Layer 6 of a small transformer language model trained on English Wikipedia (12 layers, counted from 0, width 96).
A neuron's activation on a vector x is SiLU(gate . x) times (in . x), where the dot is the dot product.

Input weights of the MLP neurons that the questions are about. A number n stands for (n - 500) times 0.0011.
n27 gate: 807 567 633 582 536 540 734 579 621 503 413 570 749 553 525 586 386 493 323 634 474 487 597 381 378 186 214 618 540 457 453 170 536 559 550 421 600 314 411 458 369 433 722 514 433 214 576 575 564 246 358 510 476 549 509 631 786 681 306 361 601 293 820 396 588 385 541 688 292 552 538 389 528 461 394 647 513 390 618 734 655 543 490 685 450 311 475 346 622 364 358 623 517 494 330 378
n35 gate: 610 363 582 519 346 267 444 669 486 478 704 389 581 659 438 495 547 354 364 511 406 588 292 376 352 494 565 486 460 300 363 496 346 421 274 509 505 464 437 468 325 557 496 573 468 618 521 506 567 406 401 490 601 451 298 211 317 502 466 595 651 561 394 279 470 490 440 474 520 275 718 377 385 431 650 402 558 491 292 444 378 526 568 569 416 520 462 536 581 503 501 519 466 409 486 629
n60 gate: 506 479 524 665 316 573 702 543 552 438 638 679 358 490 513 619 444 654 490 397 530 401 789 496 542 163 569 347 469 246 329 545 781 606 848 558 518 788 510 389 690 364 578 533 417 462 494 828 284 451 579 545 433 513 433 469 212 499 295 852 640 467 463 69 530 618 320 756 646 251 410 309 731 515 344 722 741 591 754 626 485 537 368 232 724 655 508 485 439 552 317 400 434 448 507 401
n69 gate: 442 784 715 563 634 559 653 549 635 469 311 375 597 381 396 689 534 315 559 307 592 466 395 257 676 493 587 464 631 456 519 478 705 621 145 267 416 759 228 406 504 298 407 580 513 514 585 624 523 375 609 750 537 274 505 430 521 514 702 597 403 587 593 489 556 306 650 525 547 745 499 529 389 447 344 723 447 441 447 237 418 179 387 481 531 540 437 520 534 475 734 448 507 207 709 401
n91 gate: 575 606 640 478 553 520 548 684 587 392 360 297 616 610 334 541 435 635 520 526 339 566 422 590 447 704 414 567 433 464 385 570 321 585 415 576 651 466 603 535 455 493 570 473 768 660 466 631 496 695 545 700 515 446 480 378 837 702 403 530 470 309 727 469 127 713 586 672 511 334 626 569 357 781 395 377 432 740 525 506 618 485 677 578 279 440 327 468 315 701 331 461 589 239 531 298
n138 gate: 492 582 277 267 485 377 684 443 458 589 380 590 514 338 647 714 717 439 332 628 597 391 406 264 429 501 248 784 388 277 538 424 487 567 276 488 690 413 482 462 273 409 552 385 466 468 519 410 530 370 551 280 527 433 547 706 511 492 336 491 524 501 708 554 574 526 344 512 340 493 589 524 463 515 487 227 438 697 421 749 329 327 369 275 660 673 408 543 500 548 327 448 611 455 759 556
n179 gate: 468 465 549 262 640 644 570 260 457 335 708 591 443 322 647 554 442 384 547 227 568 362 423 431 695 852 495 639 489 239 504 184 789 830 526 203 653 290 260 365 562 332 782 587 814 189 453 475 611 632 701 554 491 471 857 205 482 725 534 651 423 518 79 250 506 553 615 663 664 589 298 611 154 354 359 168 232 582 205 485 677 278 536 246 397 576 486 725 607 900 587 506 641 781 444 416
n193 gate: 615 718 348 373 578 500 611 397 237 388 885 972 284 683 477 645 464 159 359 464 264 289 805 682 601 643 406 369 494 607 527 527 631 477 373 426 456 346 352 538 394 901 507 541 341 770 510 622 637 738 460 352 396 405 553 342 408 536 516 413 694 651 528 561 417 687 525 519 427 527 722 646 543 407 478 670 416 623 694 431 757 417 374 246 211 306 499 356 559 408 373 615 418 869 701 427
n196 gate: 678 473 437 607 450 626 379 626 379 804 686 518 347 573 832 345 216 575 655 568 729 535 495 312 629 409 789 572 404 589 570 544 470 486 506 510 510 937 503 518 538 406 488 535 607 417 449 452 269 488 418 582 471 695 671 619 614 305 535 330 556 597 603 235 212 427 438 691 253 643 526 543 563 504 611 850 324 573 403 593 418 388 492 319 275 589 498 493 500 447 297 377 538 598 288 531
n198 gate: 239 510 569 426 401 542 477 468 560 532 571 549 571 533 683 275 491 676 500 563 733 505 581 325 465 504 696 784 402 620 559 609 595 623 389 662 546 354 485 497 417 539 348 473 626 425 548 583 533 556 472 421 487 557 333 269 483 298 400 630 396 674 720 409 467 501 406 448 413 482 615 678 646 472 725 463 461 587 497 551 444 540 440 483 378 804 593 528 394 429 361 526 354 583 583 413
n243 gate: 625 188 662 605 544 438 480 495 314 276 326 362 550 466 454 362 412 698 538 795 605 621 330 687 450 571 556 560 343 500 705 599 447 622 291 548 570 462 207 694 745 303 583 697 381 669 380 591 923 337 773 621 846 582 669 640 692 657 366 164 743 908 143 322 526 632 682 631 586 413 516 422 501 455 583 616 850 506 517 510 823 614 685 667 660 604 338 689 896 752 852 409 413 410 455 814
n271 gate: 563 686 205 583 425 408 568 691 629 429 425 443 588 511 646 455 333 420 389 775 666 417 475 373 499 404 694 523 239 565 343 335 430 463 429 645 633 227 234 684 313 468 547 406 544 395 330 538 559 490 652 448 493 722 653 260 337 501 290 401 631 404 666 527 444 471 336 395 496 472 603 311 368 314 359 404 583 631 561 441 579 429 361 471 563 456 397 479 361 522 392 466 606 347 766 674
n289 gate: 354 388 464 302 383 522 449 669 545 507 341 425 519 425 338 584 445 553 718 451 519 488 595 622 532 422 532 544 289 352 403 379 408 536 413 451 459 559 405 595 597 559 497 479 541 710 696 729 434 329 523 450 417 541 500 770 615 639 594 455 307 424 365 688 456 531 603 441 589 449 510 510 421 449 700 587 534 534 346 547 544 611 488 492 450 684 474 536 246 667 561 536 468 663 407 358
n299 gate: 565 377 525 574 507 501 775 605 281 348 510 538 455 559 314 678 552 702 313 674 699 420 713 401 446 500 563 540 163 722 354 496 382 541 543 351 584 414 530 367 455 391 675 624 558 427 516 627 501 552 662 681 521 417 173 379 390 524 450 757 417 752 607 327 768 631 700 653 426 506 570 437 410 225 384 612 557 434 637 554 408 472 811 463 554 508 186 358 747 539 522 378 322 393 437 608
n27 in: 561 788 481 656 670 490 451 512 634 567 324 553 500 825 441 543 281 614 510 710 607 453 393 643 516 325 644 708 555 589 404 460 337 557 188 362 432 532 550 664 438 474 481 548 509 410 481 368 729 515 345 402 264 476 563 754 558 308 369 643 646 440 338 385 571 535 426 293 530 414 380 630 446 633 359 702 207 524 613 563 506 485 483 333 267 361 573 207 448 487 287 478 681 599 609 436
n35 in: 555 523 566 494 519 524 585 502 654 391 540 318 589 712 333 689 555 322 612 505 416 424 598 548 378 643 511 612 461 366 505 331 455 364 401 614 418 429 386 559 454 436 344 510 674 683 404 558 709 288 561 516 534 344 419 314 354 421 378 516 438 622 292 366 460 588 676 718 671 405 523 512 456 351 516 400 503 567 277 617 339 693 646 441 354 370 387 513 460 345 419 498 506 499 468 670
n60 in: 116 599 448 690 653 369 537 631 402 638 458 619 793 241 419 579 184 566 369 374 549 700 326 560 259 846 629 489 248 802 645 319 393 553 545 537 619 695 531 569 519 483 624 157 602 342 611 424 424 727 676 683 549 530 361 609 661 336 173 342 432 682 434 443 718 454 303 593 502 519 788 377 488 372 536 360 307 428 280 533 588 644 721 668 489 369 465 423 422 434 672 656 182 791 413 549
n69 in: 589 563 615 502 612 768 540 510 489 492 649 359 565 576 633 474 574 707 402 427 611 443 451 638 731 717 312 299 453 738 441 552 595 559 584 504 738 430 511 326 522 639 138 499 366 467 629 445 633 493 551 505 558 500 577 759 421 347 575 255 590 526 447 486 603 564 570 466 429 592 691 650 520 532 351 555 439 467 503 542 322 521 474 544 827 507 560 672 641 749 338 533 508 553 609 409
n91 in: 470 607 473 451 566 691 450 677 398 450 572 205 581 619 386 235 538 449 461 453 339 399 488 647 449 749 553 560 600 345 312 557 523 405 554 390 436 641 519 417 623 524 552 396 383 418 459 464 485 472 587 788 385 571 631 773 563 623 382 494 516 453 430 466 367 715 686 654 450 274 701 239 228 698 510 597 541 584 581 448 525 708 401 718 589 666 606 878 435 538 596 514 488 195 641 367
n138 in: 368 718 315 316 618 543 633 243 383 563 391 544 571 393 607 575 793 698 604 342 629 433 450 432 445 518 661 791 498 405 469 589 558 597 350 638 552 573 522 341 315 531 537 322 511 549 592 364 502 356 592 297 526 428 595 736 355 588 394 612 310 635 596 339 683 624 407 580 426 507 304 743 579 502 473 278 433 551 490 534 404 471 380 580 689 556 487 628 255 491 431 679 518 520 479 607
n179 in: 350 649 589 455 611 673 540 583 618 519 476 467 543 740 309 468 405 431 515 399 473 520 612 558 481 738 694 549 428 322 369 574 492 569 588 575 349 465 594 304 549 299 641 409 602 953 493 610 494 503 285 470 549 657 526 530 687 420 307 418 412 417 546 688 618 497 692 237 697 635 712 641 599 341 494 519 409 622 700 460 346 775 519 503 411 701 413 251 99 690 821 559 725 368 175 470
n193 in: 416 717 696 756 573 437 418 600 390 603 615 512 618 338 131 458 340 673 446 438 646 507 736 573 567 428 319 546 556 416 710 430 615 487 259 397 454 385 608 795 219 362 549 570 402 885 477 514 664 679 382 432 280 462 617 313 273 416 394 493 428 447 397 598 470 400 605 405 453 366 516 380 274 337 367 594 274 557 452 409 403 285 385 251 579 477 673 412 511 428 437 409 163 564 543 466
n196 in: 357 493 583 406 631 480 642 609 333 241 474 321 600 710 458 660 402 484 444 591 401 476 621 483 316 325 611 312 372 394 422 454 493 358 362 414 591 109 662 597 594 523 363 438 628 489 437 768 438 462 454 424 399 426 346 438 464 607 497 706 312 323 649 544 456 430 377 476 555 434 271 688 615 678 342 338 651 432 539 417 552 483 429 515 645 494 626 416 677 738 567 413 569 512 478 709
n198 in: 589 309 351 554 219 674 623 433 639 437 398 408 718 499 447 385 505 589 411 425 594 495 529 400 385 523 562 725 426 354 304 496 663 537 507 576 627 456 510 503 434 600 558 426 488 512 579 608 635 487 464 649 316 379 392 632 315 282 298 410 207 563 549 359 313 579 540 379 433 430 734 389 541 531 678 530 378 594 413 337 421 501 423 539 333 602 511 469 470 471 460 458 453 590 538 431
n243 in: 351 529 637 271 701 480 477 795 510 305 556 392 365 591 485 738 302 658 580 526 335 505 568 423 508 517 576 476 718 481 596 503 575 421 269 414 364 431 410 468 307 878 136 612 518 360 603 809 429 437 456 597 496 378 177 898 285 542 338 458 571 540 821 156 607 585 528 733 385 454 462 605 470 293 581 725 269 175 482 264 685 631 788 598 528 482 342 397 582 756 492 554 394 427 638 693
n271 in: 533 494 221 489 532 553 382 471 633 517 228 313 432 191 404 523 481 648 722 477 346 582 551 413 320 404 355 666 430 432 596 567 654 542 647 538 406 807 400 399 743 830 496 472 473 427 414 243 660 593 380 461 644 563 412 579 761 448 397 683 540 651 676 544 373 637 591 282 437 179 444 659 243 463 575 344 488 598 542 437 718 445 545 406 544 473 613 389 538 418 470 608 277 615 600 459
n289 in: 374 282 483 579 556 623 413 710 452 686 321 570 313 260 385 459 573 596 523 473 515 363 515 495 387 499 207 559 511 421 388 611 453 517 355 504 374 733 364 518 518 424 727 481 548 598 837 565 439 461 710 734 445 370 496 600 662 498 596 541 534 274 331 670 348 456 632 464 702 447 477 462 481 480 506 417 450 517 445 327 503 633 562 621 241 645 408 481 430 525 468 618 634 563 462 186
n299 in: 356 466 338 396 513 450 672 633 526 604 269 456 524 357 825 589 556 478 586 788 694 646 705 479 389 612 385 615 656 589 709 150 459 639 459 612 161 648 524 352 280 331 381 276 676 295 639 573 635 414 635 530 339 205 483 403 449 565 469 403 493 642 488 507 397 667 655 443 551 763 615 543 625 575 404 460 621 558 609 505 603 520 668 740 541 592 405 537 344 667 651 516 287 510 583 508

Each question shows a token from some text and the vector x that enters the MLP there. A number n stands for (n - 500) times 0.0041.

")": 357 435 333 516 572 448 357 570 554 556 532 571 479 422 427 484 450 523 519 473 537 500 681 587 377 265 763 507 515 364 495 527 512 513 464 638 645 522 651 471 326 499 562 448 500 454 509 518 768 502 384 630 717 467 404 406 507 562 361 532 580 558 602 649 489 612 531 498 392 289 442 668 440 487 527 457 580 530 396 286 602 473 510 549 494 236 431 400 295 463 437 643 586 517 429 557
The two highest activations, in order: n271, n69

" a": 439 566 481 456 497 527 565 772 457 664 372 585 601 395 353 537 566 500 609 338 491 345 567 555 382 330 592 348 654 493 271 668 634 488 451 532 377 389 362 442 455 529 440 539 490 472 396 280 641 545 574 504 567 249 725 535 428 539 449 463 575 524 496 594 634 597 615 618 365 460 548 433 545 508 469 483 432 484 443 387 525 452 482 456 615 518 601 360 247 447 618 424 583 460 480 430
The three highest activations, in order: n193, n196, n289

"r": 541 719 465 509 520 461 472 524 641 521 506 350 510 461 621 608 496 590 516 546 614 459 385 563 378 528 640 609 328 418 505 587 445 658 702 567 511 533 548 426 418 525 557 476 544 408 386 482 334 402 236 649 569 387 682 445 510 475 637 662 368 526 661 276 478 553 454 506 436 298 334 503 398 400 591 511 589 447 692 515 563 408 460 432 679 493 606 599 417 359 529 512 484 662 322 507
Which neuron fires most, and how strongly? n271, at about 0.24

" sp": 584 440 574 485 676 428 540 550 619 624 578 490 706 367 563 533 535 532 635 408 474 405 434 578 513 543 561 606 655 666 618 672 438 522 431 661 590 487 556 557 464 642 421 532 454 525 246 460 430 672 740 465 570 379 556 522 369 702 431 374 519 696 646 482 449 526 553 607 489 259 550 512 536 424 538 465 537 382 565 434 425 673 522 563 646 420 513 551 473 461 473 619 537 501 271 296
The neuron with the highest activation: n243

" Justice": 526 342 557 594 545 483 527 479 490 529 663 518 257 316 363 462 719 461 559 279 520 591 533 461 449 413 667 412 599 385 406 694 454 463 436 462 644 464 502 411 459 522 274 391 444 496 506 482 648 568 484 515 493 250 498 570 510 432 546 488 484 579 487 337 488 670 473 640 440 362 457 739 366 544 410 417 623 426 400 363 263 423 314 583 573 522 450 506 512 316 685 438 403 554 552 495
The three highest activations, in order: n69, n27, n35

" of": 421 303 474 442 440 599 672 864 539 589 556 530 679 557 472 497 509 563 368 515 513 563 542 520 420 302 754 496 585 413 463 667 492 442 531 566 441 332 534 465 374 623 329 383 533 493 316 465 547 361 530 564 535 279 484 532 455 522 630 511 615 548 370 644 585 501 418 602 491 504 407 477 429 477 487 532 513 479 484 349 597 453 412 504 511 326 366 436 385 478 571 409 540 543 430 403
The neuron with the highest activation: n35

" pro": 489 459 483 295 576 451 356 476 518 693 447 402 700 391 345 268 644 527 341 593 509 394 487 427 573 378 638 553 581 551 519 763 467 360 444 794 571 508 531 402 346 455 617 425 514 411 629 415 449 654 678 433 734 327 456 621 371 689 732 545 677 572 586 482 440 560 432 595 378 440 403 503 497 388 502 460 405 448 563 514 484 575 464 578 514 409 552 514 448 449 564 375 589 469 443 428
The two highest activations, in order: n138, n179

"os": 449 537 405 734 597 393 642 625 437 629 470 679 472 454 539 645 816 490 555 505 508 536 560 671 325 494 514 628 458 417 466 548 399 572 483 646 622 351 534 490 447 677 605 478 386 441 417 340 413 417 373 434 389 531 637 489 555 469 625 453 582 427 536 300 616 615 393 722 470 220 394 612 517 367 500 479 403 395 473 576 427 482 409 607 620 417 516 474 411 376 478 435 654 571 469 450
The neuron with the highest activation: n138

"at": 469 426 534 553 459 417 560 498 467 762 580 553 418 674 333 518 485 372 552 373 498 217 571 676 525 353 536 576 558 464 445 498 422 653 506 750 519 430 613 440 382 638 584 495 346 498 520 275 551 257 430 615 553 327 656 390 402 603 474 508 404 564 447 494 408 558 456 616 434 243 572 590 354 480 489 511 502 316 425 367 446 501 544 504 530 579 466 519 345 473 561 507 289 596 358 504
The two highest activations, in order: n35, n193

" with": 492 434 545 580 390 456 614 685 603 671 594 403 535 589 363 377 576 461 400 496 340 136 483 602 435 260 751 461 434 469 450 622 310 430 531 673 391 436 622 505 420 720 444 464 515 487 348 276 552 511 535 553 423 253 442 408 533 597 514 611 435 623 453 497 555 524 493 621 507 469 515 494 413 454 484 469 551 429 650 372 362 521 646 506 471 436 478 452 369 418 560 370 494 568 429 476
Which neuron fires most, and how strongly? n35, at about 0.91

" and": 408 407 566 568 535 477 532 538 601 528 573 552 749 497 397 394 424 475 569 711 504 281 610 491 453 336 723 473 409 360 450 682 445 615 574 686 577 554 644 537 407 579 571 434 509 436 459 394 708 509 491 694 653 384 482 390 600 468 351 451 403 506 485 643 458 586 598 262 470 500 637 591 444 402 439 461 352 620 572 277 470 431 584 622 517 431 497 417 433 560 503 659 727 441 393 485
The three highest activations, in order: n271, n198, n91

" is": 399 392 482 527 642 429 593 718 583 553 514 384 551 595 379 482 523 433 503 571 406 384 525 632 374 481 784 541 538 464 552 592 548 531 523 718 390 545 488 471 539 557 363 451 471 361 440 256 567 551 476 514 444 384 548 509 643 673 621 673 612 584 422 578 514 412 576 414 452 547 586 454 453 584 543 518 710 504 724 249 376 454 645 607 473 304 576 361 378 466 440 411 466 510 445 362
Which neuron fires most, and how strongly? n91, at about 0.25

"cent": 437 395 672 237 568 489 365 527 596 529 637 528 532 534 514 532 374 524 712 393 374 382 585 660 357 568 767 532 498 462 474 559 329 499 537 534 463 432 750 518 369 466 567 520 486 585 406 319 307 348 286 498 624 310 407 448 512 576 644 585 466 493 512 547 474 636 490 494 353 416 409 658 639 508 549 619 633 429 614 551 440 519 494 484 578 420 495 417 395 464 514 334 404 478 380 607
The two highest activations, in order: n69, n196

"un": 493 515 419 592 587 385 437 335 345 504 526 578 461 491 429 541 595 438 494 349 528 359 686 617 464 584 497 473 647 524 425 655 491 583 488 742 412 490 293 401 515 567 503 531 493 334 558 332 690 653 289 505 475 300 529 372 365 389 510 483 634 571 401 567 439 658 532 570 366 489 513 596 478 436 600 535 390 411 570 293 649 630 594 583 462 360 540 488 426 397 536 528 730 692 535 466
The two highest activations, in order: n196, n91

" type": 397 506 580 435 419 540 423 535 571 716 435 711 492 434 415 441 721 430 506 406 589 413 563 495 515 423 768 568 685 591 348 756 489 469 483 644 570 492 490 220 401 522 480 531 614 374 451 427 495 574 513 573 427 263 534 472 384 617 604 564 786 449 469 626 503 520 483 550 467 408 420 615 510 417 467 447 332 503 534 338 474 519 441 482 585 417 520 536 463 380 576 419 485 589 483 512
The neuron with the highest activation: n196

" par": 477 461 519 359 625 462 546 500 624 463 645 411 558 482 319 317 645 403 553 378 423 492 505 713 428 675 714 499 421 581 302 464 448 474 572 649 521 565 619 608 460 517 412 393 438 439 465 327 480 560 425 400 656 159 618 702 489 499 705 512 488 480 608 551 479 591 445 685 447 466 507 429 443 411 540 485 396 461 617 313 431 582 563 581 524 481 486 492 732 497 628 512 488 517 390 457
The neuron with the highest activation: n27

":": 577 467 428 637 376 491 541 584 562 648 560 567 719 507 303 321 632 425 562 418 435 497 550 636 488 199 827 565 574 491 332 429 529 413 557 587 544 488 641 585 572 538 414 474 390 471 383 501 655 527 490 436 465 423 524 404 578 545 469 696 455 604 376 322 512 468 397 477 487 394 579 642 526 417 538 567 573 451 564 417 341 532 422 475 460 343 494 257 522 556 613 458 585 467 575 424
The neuron with the highest activation: n35

"or": 423 348 661 587 521 402 647 450 458 641 644 483 620 594 496 398 801 476 447 493 511 487 611 536 443 331 561 621 502 634 398 606 258 480 486 716 464 434 492 501 485 657 583 397 441 344 466 398 266 412 455 583 618 444 492 530 600 633 622 562 536 617 489 414 392 735 352 467 426 513 323 563 420 521 421 409 579 438 435 528 397 501 323 504 542 575 652 447 500 289 418 492 536 628 594 395
The three highest activations, in order: n179, n243, n138

" or": 527 492 608 424 763 439 532 608 564 587 598 541 530 542 361 316 577 392 714 637 530 546 622 481 475 449 857 355 397 515 396 645 594 601 545 528 487 575 592 596 462 537 427 390 521 448 566 409 431 599 571 663 608 290 637 408 578 650 620 486 289 535 440 334 481 484 554 305 432 480 488 527 351 426 522 408 458 457 722 473 430 395 631 587 471 444 516 562 538 518 479 591 569 642 443 413
The two highest activations, in order: n179, n91

" (C": 316 408 389 563 472 411 545 671 672 529 724 471 490 413 595 420 580 599 464 565 478 538 667 525 480 432 572 503 512 730 646 541 632 346 450 618 474 513 575 342 378 498 469 408 521 415 382 398 571 602 316 341 665 323 660 475 286 653 528 447 427 628 565 595 498 580 464 422 472 534 267 632 377 498 579 502 431 545 466 444 435 528 401 637 739 372 524 416 420 566 515 569 533 438 404 430
The three highest activations, in order: n289, n91, n27

" +": 470 517 487 471 665 364 485 540 542 585 628 537 430 537 343 334 618 551 399 472 458 422 550 352 428 280 486 385 536 695 365 640 383 545 526 735 561 590 600 489 463 599 508 383 587 536 598 471 660 575 378 534 483 418 415 351 417 507 461 688 391 632 516 708 383 596 548 389 406 412 294 566 437 380 447 496 437 533 427 380 620 575 577 590 526 415 592 344 277 512 608 509 731 552 378 395
Which neuron fires most, and how strongly? n69, at about 0.18

" considered": 370 535 620 494 514 440 690 760 446 595 590 727 576 624 411 417 691 486 513 564 466 484 522 577 406 539 791 482 705 504 410 752 619 438 490 482 438 573 491 501 556 532 380 545 520 448 369 317 482 388 489 569 450 309 655 548 548 635 566 617 590 527 392 539 598 584 622 582 453 606 503 592 511 548 492 425 507 424 500 466 458 527 473 511 565 363 426 343 370 498 478 400 480 471 478 315
The three highest activations, in order: n271, n198, n91

" billion": 438 388 477 434 734 410 428 792 516 494 756 497 370 375 448 557 551 540 322 445 576 291 580 417 335 620 649 302 688 394 383 565 454 494 533 502 566 581 551 335 506 400 424 547 639 481 338 502 500 370 541 481 427 411 617 501 622 542 588 449 426 438 583 545 550 551 410 345 579 359 377 579 465 536 576 536 574 424 632 566 361 495 339 579 645 388 473 470 400 431 634 561 378 526 399 552
The two highest activations, in order: n198, n27

"in": 396 574 437 403 675 370 354 420 315 465 460 585 459 533 523 370 431 463 491 386 482 423 672 494 411 375 767 504 515 463 379 434 277 625 617 489 491 407 525 365 631 516 442 506 502 574 389 481 556 459 514 540 488 441 613 473 566 429 620 553 439 496 559 442 376 427 447 633 235 548 288 599 664 549 644 558 642 456 645 321 473 419 420 564 368 289 448 544 556 491 585 660 479 664 411 448
The neuron with the highest activation: n196

" on": 509 559 405 558 472 551 552 576 448 453 508 488 696 417 471 320 561 563 662 638 293 581 579 476 514 436 792 476 591 475 311 691 380 459 456 419 561 345 479 484 400 686 312 408 487 482 412 263 445 608 597 402 550 380 387 400 587 562 598 588 488 553 461 405 581 513 383 602 455 451 483 451 412 478 560 576 495 566 606 403 728 563 481 540 478 281 416 307 279 429 653 478 620 526 447 454
The neuron with the highest activation: n271

" character": 463 384 436 450 596 540 569 670 546 709 476 507 289 482 290 249 623 463 518 435 587 376 584 550 417 460 661 568 527 433 375 779 416 605 450 749 676 564 593 551 473 620 485 451 428 508 410 440 504 432 475 538 546 246 413 473 457 508 515 589 568 542 525 588 498 546 587 539 521 529 539 589 504 428 502 482 426 519 599 263 361 446 312 679 695 472 543 469 520 325 483 297 409 414 386 438
The three highest activations, in order: n198, n27, n243

" the": 480 423 567 513 696 417 477 845 610 588 621 444 586 524 436 447 524 454 522 434 427 425 491 515 551 278 957 444 573 443 479 519 493 413 494 510 499 387 449 510 273 603 450 530 435 509 439 441 417 571 485 494 557 267 600 459 362 497 571 417 558 611 482 500 503 468 574 500 454 553 475 486 514 455 542 367 390 481 514 434 482 493 468 522 487 586 496 446 308 409 496 453 606 479 499 466
The neuron with the highest activation: n35

" located": 592 605 524 528 465 372 490 763 543 414 575 564 438 542 471 458 579 528 411 451 488 488 527 541 453 534 856 449 640 630 424 714 438 514 557 426 523 585 661 424 410 504 301 460 636 338 295 253 490 601 625 386 521 403 494 515 480 499 635 500 564 515 536 583 359 598 535 479 364 350 510 504 362 496 666 558 612 454 652 387 380 584 434 526 558 528 494 436 366 387 564 502 431 479 491 545
The neuron with the highest activation: n289

" currently": 283 531 498 496 507 608 622 734 567 688 494 625 619 484 470 433 653 602 457 523 458 546 506 458 498 456 646 417 698 556 409 736 719 558 455 582 346 557 491 329 544 514 412 449 478 308 293 256 630 563 513 479 416 368 609 493 498 583 668 499 697 546 535 609 520 588 540 525 445 579 594 553 569 539 398 529 579 470 493 331 464 461 651 559 596 440 478 395 362 458 558 566 342 481 474 384
The neuron with the highest activation: n69

" highest": 475 506 584 456 540 594 396 623 570 638 514 639 505 510 522 392 686 361 588 377 424 450 569 532 468 415 681 528 676 467 458 678 614 441 421 640 408 510 492 414 448 538 608 520 576 378 382 388 429 540 589 448 405 122 575 485 451 536 691 405 707 510 479 700 475 685 531 402 518 632 369 583 488 501 498 530 349 429 631 450 545 571 530 578 433 291 543 384 317 505 490 400 473 433 363 510
The two highest activations, in order: n60, n198

"ties": 555 494 449 431 585 391 500 709 560 562 565 493 653 554 370 588 696 600 352 547 501 688 649 520 597 353 892 467 535 406 655 496 591 549 556 514 662 478 475 464 388 536 524 483 547 342 495 471 452 430 538 601 394 153 515 465 445 650 453 553 602 602 719 592 506 522 484 679 396 447 556 476 447 428 503 521 607 385 505 449 452 452 335 571 476 431 534 376 539 424 485 415 503 575 511 444
The three highest activations, in order: n299, n179, n289

"ic": 420 433 555 503 586 485 400 510 447 636 503 457 684 553 383 352 534 422 637 322 310 183 559 684 478 329 830 588 676 429 473 465 409 654 526 586 587 353 564 495 447 591 451 444 558 531 389 474 344 454 536 485 576 459 525 466 502 673 620 628 412 586 489 466 488 558 452 620 533 637 539 595 612 385 611 530 434 507 523 448 306 347 524 497 526 413 364 371 549 574 512 508 507 442 339 641
The two highest activations, in order: n271, n179

" Che": 373 351 502 464 642 404 347 449 453 545 432 351 806 399 560 364 602 544 612 453 639 477 469 509 661 440 431 475 615 595 635 667 491 494 575 654 501 496 548 426 390 544 451 508 458 356 352 374 548 685 531 461 618 243 550 517 291 596 449 419 416 500 606 487 355 503 523 577 354 448 373 544 479 410 581 587 444 487 550 230 324 532 555 567 557 410 615 437 498 441 625 493 705 499 350 393
The neuron with the highest activation: n27

"s": 556 469 471 526 571 472 553 596 571 539 531 576 307 348 436 514 557 609 634 364 590 507 642 573 370 279 883 625 618 515 449 592 409 562 598 498 590 457 473 525 488 603 442 288 552 493 333 452 432 596 418 468 493 268 401 539 606 598 516 585 629 446 304 499 534 567 441 545 546 467 510 518 489 450 514 528 548 437 437 372 503 430 346 545 533 174 511 475 401 431 572 364 463 500 363 518
The two highest activations, in order: n60, n69

" sub": 471 520 479 531 460 547 533 584 593 501 413 463 585 336 427 298 744 461 512 459 697 515 668 644 535 537 654 468 543 514 372 640 298 444 370 510 689 642 558 483 494 639 457 423 443 381 300 366 617 632 564 391 463 361 505 625 413 666 763 443 586 568 600 619 474 433 431 574 449 411 478 628 516 309 442 344 460 377 501 518 386 575 455 649 504 435 580 452 459 478 579 345 438 603 391 394
Which neuron fires most, and how strongly? n179, at about 0.13

"ed": 489 545 614 539 657 453 405 613 529 536 475 563 490 704 509 305 380 490 448 398 525 579 843 683 495 434 812 549 536 385 571 570 315 490 570 650 420 461 763 485 634 623 654 518 620 570 545 474 256 490 390 537 426 515 467 457 569 414 566 531 409 645 587 396 328 640 525 402 484 460 377 601 624 503 578 494 380 434 562 589 373 542 544 485 511 438 430 397 501 538 539 446 480 586 457 501
The two highest activations, in order: n196, n69

" |": 488 342 585 558 395 671 608 783 635 615 618 455 547 562 384 471 603 506 480 287 429 442 386 635 392 274 710 459 562 571 521 523 491 656 530 636 515 500 589 609 442 575 515 473 406 491 449 378 649 576 456 410 504 389 482 349 529 629 455 546 523 668 567 440 412 527 462 627 402 467 473 607 428 437 529 371 704 456 627 294 313 541 496 502 459 464 458 460 358 407 514 409 600 566 451 490
The two highest activations, in order: n35, n198

" sing": 473 529 400 366 509 470 470 509 500 674 616 500 711 430 564 434 627 475 403 371 395 357 425 695 368 517 711 560 533 513 546 676 184 591 536 745 508 573 675 553 452 655 601 546 581 554 392 467 440 503 381 490 255 302 567 551 560 702 695 549 373 579 525 498 483 597 552 525 523 476 564 517 467 498 471 527 428 546 639 407 375 608 287 667 666 402 487 528 605 600 489 462 382 472 367 479
Which neuron fires most, and how strongly? n91, at about 0.5

"of": 409 359 600 560 525 548 473 455 489 454 445 453 724 462 474 450 661 398 608 493 662 552 534 455 507 225 546 512 588 487 389 734 525 307 497 560 529 382 562 604 398 686 604 605 458 503 519 425 688 413 442 570 671 200 354 512 361 466 560 525 572 557 581 430 533 717 515 558 539 313 549 494 415 473 435 484 479 354 478 444 496 495 524 644 489 299 376 491 371 406 629 484 433 587 456 572
The three highest activations, in order: n35, n243, n179

" South": 422 494 542 647 563 554 352 396 596 537 586 269 266 441 412 458 609 455 537 478 461 534 474 635 464 384 718 624 484 349 664 687 469 544 650 626 419 436 546 411 467 739 502 568 503 381 496 387 457 451 540 457 527 366 739 544 325 540 589 399 562 609 536 585 307 477 502 447 540 551 384 542 319 286 498 528 568 528 517 321 623 430 515 645 618 439 394 414 517 532 526 449 493 514 473 432
The three highest activations, in order: n60, n243, n27